Layer 8 of a small transformer language model trained on English Wikipedia (13 layers, counted from 0, width 128). Numbers have three digits each and are written without spaces.
Take only the direct path to the model's output, skipping the later layers: a vector added to the residual stream pushes a token's score in proportion to its dot product with that token's output vector.

Output vectors of the tokens that the questions are about. A number n stands for (n - 500) times 0.0024.
"00": 420433470346367472619587493510411371385761389489310561355451500615563560538614494429527398591378401549531421520514411237655398486413625605519662500685642411513608493336514536400458512311770629263452625520668492654511610467585332469655659468488449530487506436537701531671690574524460319221675307554454317490262257467454686486511462491448511662403586595314604597476459314547260407658497
"i": 628480556428473500489466465603484439390525566265551531445612566416349581460485490510507579484517549496469431394397459479487520530444666633571472417424426537481502477431587337574447427307435444497632429399539416576412394297479423436535405617551596555502627410438463500407358505400511533551603571512336507655467468579522534476484510448511558629632486262500462610556522516345531411381535
"er": 494562583302409514500405468378464539483500684140449631481416549713448624240505448533414517575553511626536424554484585428376418558673341650579545537460500551546454620631405539589555500578623630539561516593333329331545596513523379588508302666280444394379426513490345572535419311527447542216317425500393442614491588548551497469473500457540470399535651515286359603531647393377606442703452
"ick": 460377645604287446635459411316518515460534348377607379530482264655255562460587436479368388663609569619458455689392558393409614395252596649629481702510440487365607271500532610449704295536614602338584748384379503407448387714439259452518565517444536538434590522684732383598665566319668265409410316334225267465418385448608575557484676413414457463567440234717530525332431399628433542570543
"uc": 511568429435484272581470381348427712549451610313388614517465439496272342544587518452465436604440485665555537173551272623494428427347487722506683438542634488533634440639486666608260681400584521360497673367326463617406397319520489514547560774379431617591534663481566311476374564337553397543478245380332273442382593458453609567485357427576511590469513624580303608578394401713490733540636
"inal": 504362441428312701549651425504494676475367515251513424398368533657450485271674415545306387411663379777445646272460373325476590536307650626282564491603647464285380431257335751369556609273218604538404492250573321509639646473533512664664465422449608365419480555602527469496380347182772371379575461650246467444485453245694525388396462410558257339625601387428700434640458400540439621463441
"so": 618486600388513271535783128608420641489464432418440420481211586553414381436593362561273432607566602773761527748717535328601306500553681618500754380307489432588436467557538590514497455369581410500530273508734559556600510470397426579594387500383270474385473596463776413395653635426472516531528352602205400549450491336556460244618492430214441516483611584195432450292454282415198807394650
"able": 588576409470608583607606463462333360504663442116578430481496427715304428412528554519390361570655452717510682596643648408628565492592330606369455359730691412327338328582256492625401380444364512193476596485521280332906493662309441588635397342491474432409412435584468632669785698418638434368289364450291250703574509266488500659581638623453401678424509321549566574376543538591221500486612
" time": 679482485536439460514716516367430875365579714413357329389461467681340382245555575259549460589485426854644602425663531740582461325552785449553520691422696284637390402504500528591661520471409477519401426485517444603770419590304537516696569440329380595570646547761392186595610676315737730286350353530487605582451382375678569436546374493325400476601715760544624529399542500624514559503579
"ican": 542573480648571384248611276319479340373652618251665549315517084544310244391567310308347417738357391559678714241724545509576504366238556779508461683558496397438482488377547509460372574295460672495597466322579426542427525707547293386860400546273493326464614573416612331453510564033661251610633373366128123423381367470298520531694537424563432410423644553332673660513309455404400631456550
"ance": 463441601466210622476511387637601593440496341192647320519406475648389337410597459528544407553276588709337489531445572457538504424429427431288513298530675395598405297376421517599565392456793549308553426610423656374819558620293504500668277541193440427500737475414647197614544599283656160578529521603145506708348210725592752541794488552491460562368500258483328472275611378508541638696531
"au": 545411679441597483249495604320651826545434642228512375406515293496495199361580620463537500598560666681597735652577497449403534299478557659302562713445632482497584341511376661477494271227436598509494402489207458379492494409539374349559500500645340383446526423452387423382487546391610574670242514474309350699518504387611609687678444465500309615608558332369423592470415307559517698523452
"]": 226500742570053495364805367282474772512740829478378373383303473472367568414567586461504556578518523618661669358509457547595441362320399511553477474402570380479696395697442780531611496326403589445400415500708518396583396446584336536559305566431390555734547495721536360720702749424579361536394241379236137470548320217938759552797359554236157441418679265363560621352464443764443484395329
"ual": 491438641331261524415571352646490487617563541371532537444453209540473427337590400388266513667555349796674578377727339500580607614345560710461921590473417416493489460438291433500347264390356445447522398140603663293714507596556291675546703484388340428435328404236416360320540556362632199189369195368215500520529412729322591672559303642555417724389650236487592554483369273518270428574518
"ate": 542423436546571536557471662423387529664621360201496279471412457496441369336559630647434347722591485598464503348355512522514496572476600525394587421577778492557597526390327533607562447378400563579512419286459545621822482329520356588508294435457327722430645755441569654756613365283534452440419460599263480693424508601392260503746375524455431439638475346641467437648465617642329422580458
"ace": 454535332496426642423527409426440639391614590296278500427373528572530324294622332620409369445577497643510537470619514637464403536500602551363436400504673478669639316515320629446500340258369623381517554533621374581729307603323391531881427530521374402430615748642562356676418328230411484380636519515241270437376504376531680158492298322570546617299495287666571373647381587504380613524339
"art": 507433613539302245362476604403575692445559677195684259592222311609328487365571612514438456588486457538441457392529453426483511489470596585526605674677613496451385526528528698500539305542590539443533409622503525531410362500661320546687538723605253507637522464637736406704663379452488606317426438708391280608359661462525470488768573283530549436402330312547471604479532508679513334690533
"als": 485594424504483391599611445522300559685330592402566444287755528480313384328597570467276494363561599553652360529523436356473604465409665564379528666643734465409431668750727548517664534389338682425539313603520600386617500362554332538587542594479369489290510446732623514611676619285355310458292380452194392683522508413376514408684282474660302597603653319531574593496579080595510571583662
"land": 320619436362592423450588576418466546363528203380606445398571404469404213388569600554390371427578361870567428392822457480573447661511447572541500724483395504635420465379458516458521372516627697394388739367477506393776344568343516395666637491401268391578556588759794543542717594334550395429523378569298351650624524348618469407348533353107508439581628282343696478489500528666668636513436
"ite": 430437545446229693541515437469428538517686638138583414513376455591495445205603430507482247544565585828584538668560729477443401601308452548490538740430589419351582391607573321551520381524662558378606555472735451794616479497619332683597308576251709541455558742335791484598626589269374587558455514299470417559464397286426364485590428481355441500690556436526477423522431356489239445405649
"ian": 378540564575637418422472407584281437441563749353555526464476388528513423240479378441354567367689453573661631285559682390481534437202593684620580321317457480555395402526456486468446381445516649500674530370437303597684537365405443490431429521414456459616711376511719618466576551263503514561688538385212322484434559553590557581380259645475493672565428516639517574412439609475596614627549
"al": 572517577543602392618409526500410487731387530345592445552509618539335402333519586433374466357375613418624371554414522372373522555485562654412342584568482533507481693619570581546493379510264575488447447545547582393474487508629444635590314490634454626461596538648681519549689636463348442606327457421382402763494554354484576482614454692614385411533577260567532587537591310432586508538734
"ct": 306385283719464196515802266673426716283599439291530334538539408332291545365608546435593628762709377371459632466480629496336364565432414505518736430829600422564629474550621393476475483389332693280510512561514576696411497548674314655481363387504403753661535593533404581443795412520451488263556196473254214564670349335395485408559562578424402584352700661338532517338496593623536581490678
" =\n\n": 464303590463434340340538316659733704558746531435466350398122038505454521451548492680451234510635387528598690301851556486676677546673628489369588452768355385503543496412594688531536393500619707461446329569355651599671425333593472391668840514242279407487543528604646693515265468238624491545460324330264250798548441355702597511650451381568150559582952570712468721491439461360310480418569
"ep": 369613580537361269507495339353459524497516597172190474492544352437604589532592441516579394434758549578698356548459556500429405341362579702500600571709578473487500563356570378555623468456440617396644601387368583570658626622431570618718447544518495402583547664444550617339600690345667378537329399477429219577588518632438704558576477293572337626404326363692376423601491478583595440570494
"chool": 260493625460446537541506508504513594533548485328192461453381466607269432244732557268590541539595355704868566504606605437416516295599748673323496650595593421353692418484622583552503279560560647298544544646532418562627517710701579472711686478224507466470640646571624642691595746330451322691664475350389517599251465210496787530410524483551367407410674477345394581536511419566157666399602
"s": 527606401426533565452616363619395577339470390385575558458631504599550537708469595439488460487271459500550495629686429413460380546289596400443383518443572528438490598657589621640476539738537402585508530491609571661701525572533609620407541512382359452517495378491720367407514566586371664393529523468212191640512584486473458340382573312375568413391588512369540447399481433414577442456378
"ud": 479490584402563176526490305338540678774533582172289510462447496632418359577547538462597578623616439555518447103619687467412504424426656636564482405258534500584503441514551585472475453450300641448464338354368461516533359582292511553589672672465373659490503640634316421496521332392462342348382304524327450520355638386388464585561552473549309622249429644529493560535471534566390381396608
"b": 555431286382449301626517531474385632453559364344536330590433664497610503408497393503622613477652421557781577637469452481550497462517316493511638425553533479427458474342617719648374631243460576553451527620571493665481581595480331625471579528426286466549302568458651294381511734495505465637527596650390513620631649540537526598422533492327451420526522373463534608454536539478508495487440
",": 446376457612525642444486529419541464432422546635549605451519548491418543432480516490603532538576539506466543546513576554427458470589469485414481502547466474589504550605505502632377349388516486569440516484498513498536515498525614413502525447405483618616457546422431489585605575496463406548498500604466415508522444483546461503398390394369487479613412552555511617521515317389500438452432

Each question shows what one neuron of this layer's MLP adds at an activation of 1. A number n stands for (n - 500) times 0.002.

n43: 451544511517574529509559442505408522453600610500513595498573521569522570392527399604511512521470443531474533531462525512498491450533502464563531428575495473573575430485538493534431568542569569535577538486514376470610518548588579480484428479518616562398541574492585465588431491472474447484397441471514476500554429626388490502481478574521546415405505590552440544483561357538598440451558
Pushed up most: "er"

n176: 550509526432574500453303556484378479502445502422450454433398529570440570552340430618487457498532445587487588512503557401482441438555496566414468453656525444573556519565461569448472530415485618549504473511560446491500437458480500441526538436491527526408542595427570448506476484556474413420539454583600472388617502511514532480460557535587539452548511459590514588486582559562500601543478
Pushed up most: "ace"

n261: 422493511493480600450408456549575417636529463590555560470436436474422565511599477500584427576423588409476542453420520490371578459522522587524531485463412526579468652509487521515481479537402471601398464463452548512446503502450560412470540495526406465516550420438527519507465557609554520536562470487546512382455504584571585512503527464489444498474510533455547488505378473544522465556416
Pushed up most: ","

n54: 562471516503457457572594445490484542487460510568559537368513507520491453539381505588508520512438494505598423516543543400601512540560598511487584495576472360563509461459449507408483497441530500455522485475560489493359515547485537559595562497481545491413618440486521542541478383596469476446463624550678637534437544456415538432514436418516470503535511515520506498546531539510525536464500
Which two tokens does it push up most, strongest first? "00", "so"

n336: 367549528563554424481456404507465413455532505443495520552502500516414402493495527564488461536384391544528522510494505450533519376478481502510593584568526421527440483468545422437392469502593483518538546504512491489435362576598527468543502429536645447492505484518493530475382564441573449482522457565511527587376489484449396491562577510540560540609447375486525627542492464565523536395513
Pushed up most: "ican"

n202: 553455596628490579496472437485529500425384568446522370488549470636569544498555596414529528489577591469568639599480423510444512547472386489426557489419614615525448510399518552459505595487528490552473525450533541468422572547441554536476609534497473552487547461508527491443520515459515522473515582564457526488531510521516474440425457585596544464537500461441492483503533521514530554505567
Pushed down most: " =\n\n"

n351: 602448484505560434460620507579469458513563328512584493508503476456466484559583455453591546525514405492480436507463482554556428438473529543486595542458514622509480334521553542613495564486473553415425554431552495548493507488596575474526510481557509450550426528515431510534494497566482488585507488557622391454585550628493493493449565471342425481491576433460424592466466488490553398519508
Which three tokens does it push up most, strongest first? "b", "ct", "land"

n154: 410561466556529407375585467566500498444469461416460636517503498446445500474505480537410525559482550431530488483511568462557453471397530457522541485644583611500467421491552467375425525637464563576590583369551599493531489447529510519577460418479497385420560559545478406423510448534540559538484478480480525516538425505540482417524506538474439510474443522538528433524551508491513541535595
Which two tokens does it push up most, strongest first? "ct", "ican"

n111: 495459598446569502536604453510519446482505502642531478497454483593442549436377498498478593502518530572538592449552485420558559481465520465500486472536429494486470544540475405594600385451594535451473595448512703468498439512520541476479517466503515655549617512503434530490489486562550393559542543462554425534493517571520518466503522482502552535561545474514524552575567483417611518365541
Which two tokens does it push up most, strongest first? " =\n\n", ","

n352: 515533428460429542428405498505454548542518512436449559479484403551585468471451560477331527485561575515521458493421539395411454516589526508544570474475523598419562524389453641522574404631451450583498468456488541536361429505450502525451568464568495410463443452495419492500538387599485527509424453458525483470509447435564521429596527588477445380471465403536430418433588517528492508544490
Pushed down most: "ican"

n63: 500433509434564560503488482500367514492423515544540599514466533463576458538541542488580521479477610478518493402581641490634454495476525525479456627439500514512411484431503527507485550554530415572490463398465567480485602520528480561409443557628500517544511577486414522481475435441577492573550516498547502546595531420453469399525404485496530528386498511569500531486416516424475488427506
Pushed up most: "ud"

n148: 470559435398480463487441538343467454540417500538473483575479454424529523514495567503422502432503595432564524570545513428500480464426565515511514530409508526472474532546422500472569488459526526502452453428446505660528529556556432480495497442429603441522482463470556497549452560474461549574527441406473514563465646562513422510498502543550565595493524619463451475530385527518460521616548
Pushed up most: "ian"

n353: 456526471447554480486498645502485537579566502545573416556538533437540498423456498497448407424469491488437533545510473526343505592497383508463417464512512470528427442529549443486538595509481583620541504544567569401560651475584509653541399528602477533488454561577489507565562584450409537525461455426405575602529527441414476474539533433531580462486533409574437516451467540495436467560551
Pushed up most: "al"

n206: 539461536438466523636581638539431557492507573510427474548531493498502459483547491507495568473521438466503453514385369492475594554550535506523477476577439553485476432537449508524437475487517370571520535591515372415446495444617604495533581480513534414554451457514451506418476582526492553532457474487617497462382446458460514507455491489528434513427538433482428456537469478476561531513544
Pushed up most: "chool"

n90: 487518447588484480554523578588518418553528559502429447506551438456572507520442518587419514446514608453476516534469478444521509594503558550540532584567483641623419497500517553564564446474509595411398496568613517561505527416572551523358502575475456449498415486498516540461461616453541465473608615529482520394452504438458397556571417512454454509551447527566373421520479471572455511459453
Pushed down most: " time"

n325: 409572470510508505533514451527346542620584490504517500550563365441407447568645477491500480539518473485605500492553568492573562534475530488490541534456584611614570498426571536530469465463504530525507462478573427429556486451495532562396508616465497455428416405555572519462480538435500484635464512477550449601529484565423488507547489510526529493652459492452477535381526503535442495443494
Pushed up most: "als"

n234: 628487530539525402499539532573526551474362467412519519523536420497438495534442539435515400550548534553465436497508546494448523585508442572554523608488573483477507610585474565570564517497374404457588552505532491488555565528460463442425497503574535415539403514522581460534508471584526498447563449435329436418537419498482620490527491521618576498495482498475441522481570528552507542498413
Pushed up most: "ick"

n369: 577522553493467428519492449444592465536557448409324514446493507427515560522592554460449483609469534445580536433491411495379403532481500544438558510428462428542471582509541456426539444531568537527459496439423552549477532419472533461482479567522484460465437519522561432538601532671399518579391557522574480579584469529515598479443520380569476565525442464361458574566498512465524575532427
Which two tokens does it push up most, strongest first? "ep", "au"

n338: 551370541497516525470535533608463522559439529529617505509462487527446536545549467488492583499518487484439520574482506554466485482607526520394422503489481396382487413505487443518575549484550507385510556599551503471482461412574407478513445526411459475512471564506482528582442380484445492440423506503483463488462572479484516417457481479564439341454553522430428572508484514517415493462380
Pushed down most: "ep"

n291: 450531605493557513574383561452483594428485455520441480533404475546568498392580519400383579394395466527530459498430490532462588451447580430475477542519479559455517535522507584510478481455451443524451474394505407341558515578482478443526463406496614480553484556572511461478567526516409509522467614482456435606515431514444440416510493532616647569436431456506509459435516491522498413367540
Pushed up most: "al"

n229: 418510544434532489470472536561503457563459468549509621483453403437502588546484505531462497455611500457460423518485542472517420491493604609530544508492557688555352513551435498517526440483570436493529541417544403529478386574498545656503571431458572436474404405575447458475421490410502472526462542457515549469479518487420492461451471447574601488421490415519462519476445503468462497336540
Pushed down most: "]"

n374: 462545470522443381522475568532331503458482479481496514580528500522567469472584567545495504528547325508496599516473490490556426504517599526495548414428523552529599682582410574552431491493470440468540419509555436538504520539468540525580599498491557545419530450502358458601518426412458546549465516493404476595598594553569542468578495430508560402462493498471562507444423521432464506527427
Pushed up most: "ace"

n29: 518432460484597434500622443430466532447541588524396619574467470558521531519430523521543685430560454439515514561488466477513463490376550513540554493506579575541531469419523553479481524582541466498438468433485584515540542363508500560440513468457527446498543491622413364521439514425493455553404525528491549394455514478579530406601522475561500493502554559476490464529507498512491514581575
Pushed up most: " time"

n79: 524431492580490441487562494457366531453500462375490458541473411584604529512610491451460382447436458547549561464464524416564503463525489533492513506454522404559520435479459567509498442508418599500498407419462613532420543548452474481467483521479551473509447487518432465577441551520438454448514511445512462447507484527511484497562598578476577472518517543519437485547400559611454433387536
Pushed down most: ","

n197: 492550566611396488488502420546430471518490436574524525600582588421481554491537380509470553494480484513520491524475495463572569601563533555580514449425526523512464576519575430469503588500584479593515552540498512502467430493508505606475474557486392576519545438557517464565574535428548525503492489492587425546622599489503575490549506489690442534493489576542436517519568451519544460548596
Pushed up most: "als"

n96: 453516425516561402484511561446538406474533491429458453495477504535421498511530464422378444426480512524546502438479383407490552495525480535570507603529532506609448418377332592530619457500470489451409529527451506563577487529473496489471420384572646490515479461505419488517503509456563579380509397526521452423465467495510559432464452489418605570363489477568472381532560542447559440424513
Pushed up most: "ace"

n92: 549561549502477490518537545508433503406648553374549490480513467502465640476493506364481482515549525453421555630517451589556517550425503464475545458434531466349483460451516505481522512535568462559449495434435458565527467457560508500500492602519530503571506550386507511541471505521454511500532556503585402505509406528432625520517536542505527476625428552495570442522517516527587395577523
Pushed up most: "ite"

n285: 525548388475548452502463520500470566464526384411434453657491446572455489617428532446460539464425489451511536491513350656473483653549531432395498482573507564502498482409621515564434409448455486481451600489504563534480506509474549456521592459544455518556484461475556412454509645548659603549450502558605508435492521511466456617537445447344444484524500574540480513518521567510472505431382
Pushed up most: "b"

n268: 586498544522518403516510565456434589408525481540513532424456498545507502511564544442333420378437536569624533451527500466425354457500416581525480461500653375491410521514476570427462533620466407620484500498408463466433498496521511565616491521578525558498478489561484508536389468555451498552541453561552529521428451538521498565493522561434515505410396554563519527599500425453559538583503
Pushed down most: "ct"

n377: 400508479523447486478488464482510421508422522369536498534530408582437517438430552523500461529576541432558415569430514510550435473541538477495526489607485488429445521485460600640562596478405618518532483510445441478357552586497519522517515500573434516483462465535595489434389502450526420459451525492513516448495491525431437450450551471438487444559516564468463540546483460407657417390459
Pushed up most: "er"

n171: 523539485452542487600498458435444516445401541579517507463521563569475476417535482546491498487504504595518530518472514429344617547644478492585406567410393610478506514502498608486474587594580538555482474505460571484516547485500570552465461507582500531512388495519480398590427428513408538524357482546474513564526629543422459551545547548581525480535605351583456622472500470434593546571439
Which two tokens does it push up most, strongest first? "er", "al"

n1: 480517527539441531553417478354510532585606529435500477586507587543454548493485542566539462437572452471555482409435545488461434498469510588484479352451562479470421493351488537553475538444570542659477491552500465539572473444519565539471462475415437503469449490528422563554528421414617490425466429447540520631536480491536436488603605510508502425557622567536438534528515476536377513552547
Pushed up most: "ate"

n350: 612513417531566505416556534554448438508468510543497432456468601431417606493509386515555434531532492419557563515515385418585517429422493438500420502452518555427603530595428476498509419606443541496500572508510491463574578524433546524412400430580471513460487535447537460486528493542488425484489560513515533496446500627526475471463444601472434556459520380495438618563562498493442527493443
Pushed down most: " =\n\n"

n69: 472497479568485565530589540631438493533455612508450464417439568517623550488377498502510562481416570541552504529352492500393405438515493543539554561555428639469466468519429524346439480456478482452509367589526525534445489460490414563488422507484533542508545455415416471525529479511447510591439534448432514526483565481520530469485568545573525468498528485500456611547532389441505641528479
Pushed up most: "al"

n71: 455486545426473505562423536457527521472556536335493492512518458558446436590588516491571392502456502638528455538470564458572478545482520663505580487503508486562433549619544493524415543503584547531444449372381472513475531446510559495480531485521522476447453533513475410483498628625564458491548482529440460457507385564518480586495478474637453446443513559469453469492572479461585569616492
Pushed up most: "uc"

n61: 560455417537338476463473474603489400444443477452416552570456474439440492493541495548477525520533474608480548479576525381570503541447619521590511505503464375473517476449505493493421534474524562371492548492445463462464590503478417463505446575408533481484500538522602509529528567516373456483561524540538462458537531575535476461450419495505497508547476479406452476544599561472365484583591
Pushed up most: "00"

n15: 411469553505426441506500503450576562505553344449491503591588539399540549519623532439502453546613521551500458548451523457442594466535515557515447430558579503519493415540483402464572559448475532554427500470438543658406609507586514493533510432514483529546413494545505426452376478471497618440565487586397547491507479525480507513527508569474544513536475443526511576530509520509543574583541
Which two tokens does it push up most, strongest first? "ct", "b"

n74: 561476415572544525563506490484532546578493545477461502438580535559507430578471439494418511537582606469573339542549593407598498488493533440451458575460512467498454565509465496518385390449532511485482486435495515463443509493482495588572510496465484473483610482490556463367589507474469476617618571460446551428514422507648415373525518424419449471525580479489573515589426495412421524429456
Pushed up most: "so"

n169: 524534430524537407548385505508437540448558470490398425528493446533423471431474503568475500594566493438394542439450555371537502500457593571513491436535571474395434580567482400539497443485528546514599459545443424520502588503634466582454498546488534457491544558482549503595516447566417457436427536454565464527479484475479422567537471470440350536543599471568498543554474566526554551512527
Which two tokens does it push up most, strongest first? "ate", "ct"

n272: 485432584530450596477408583505571553582556565376483528497514534532566420463441495425425393457403487577447417381461571612487541429426427525507548508423409515498495465456522465529488398505522383505493500461397491514450581528498600456424463601482481404445425452436539546491579477489466553445465417559635532559472511565472480450507518490583533465505441463439487553482487490611544557544439
Pushed up most: "er"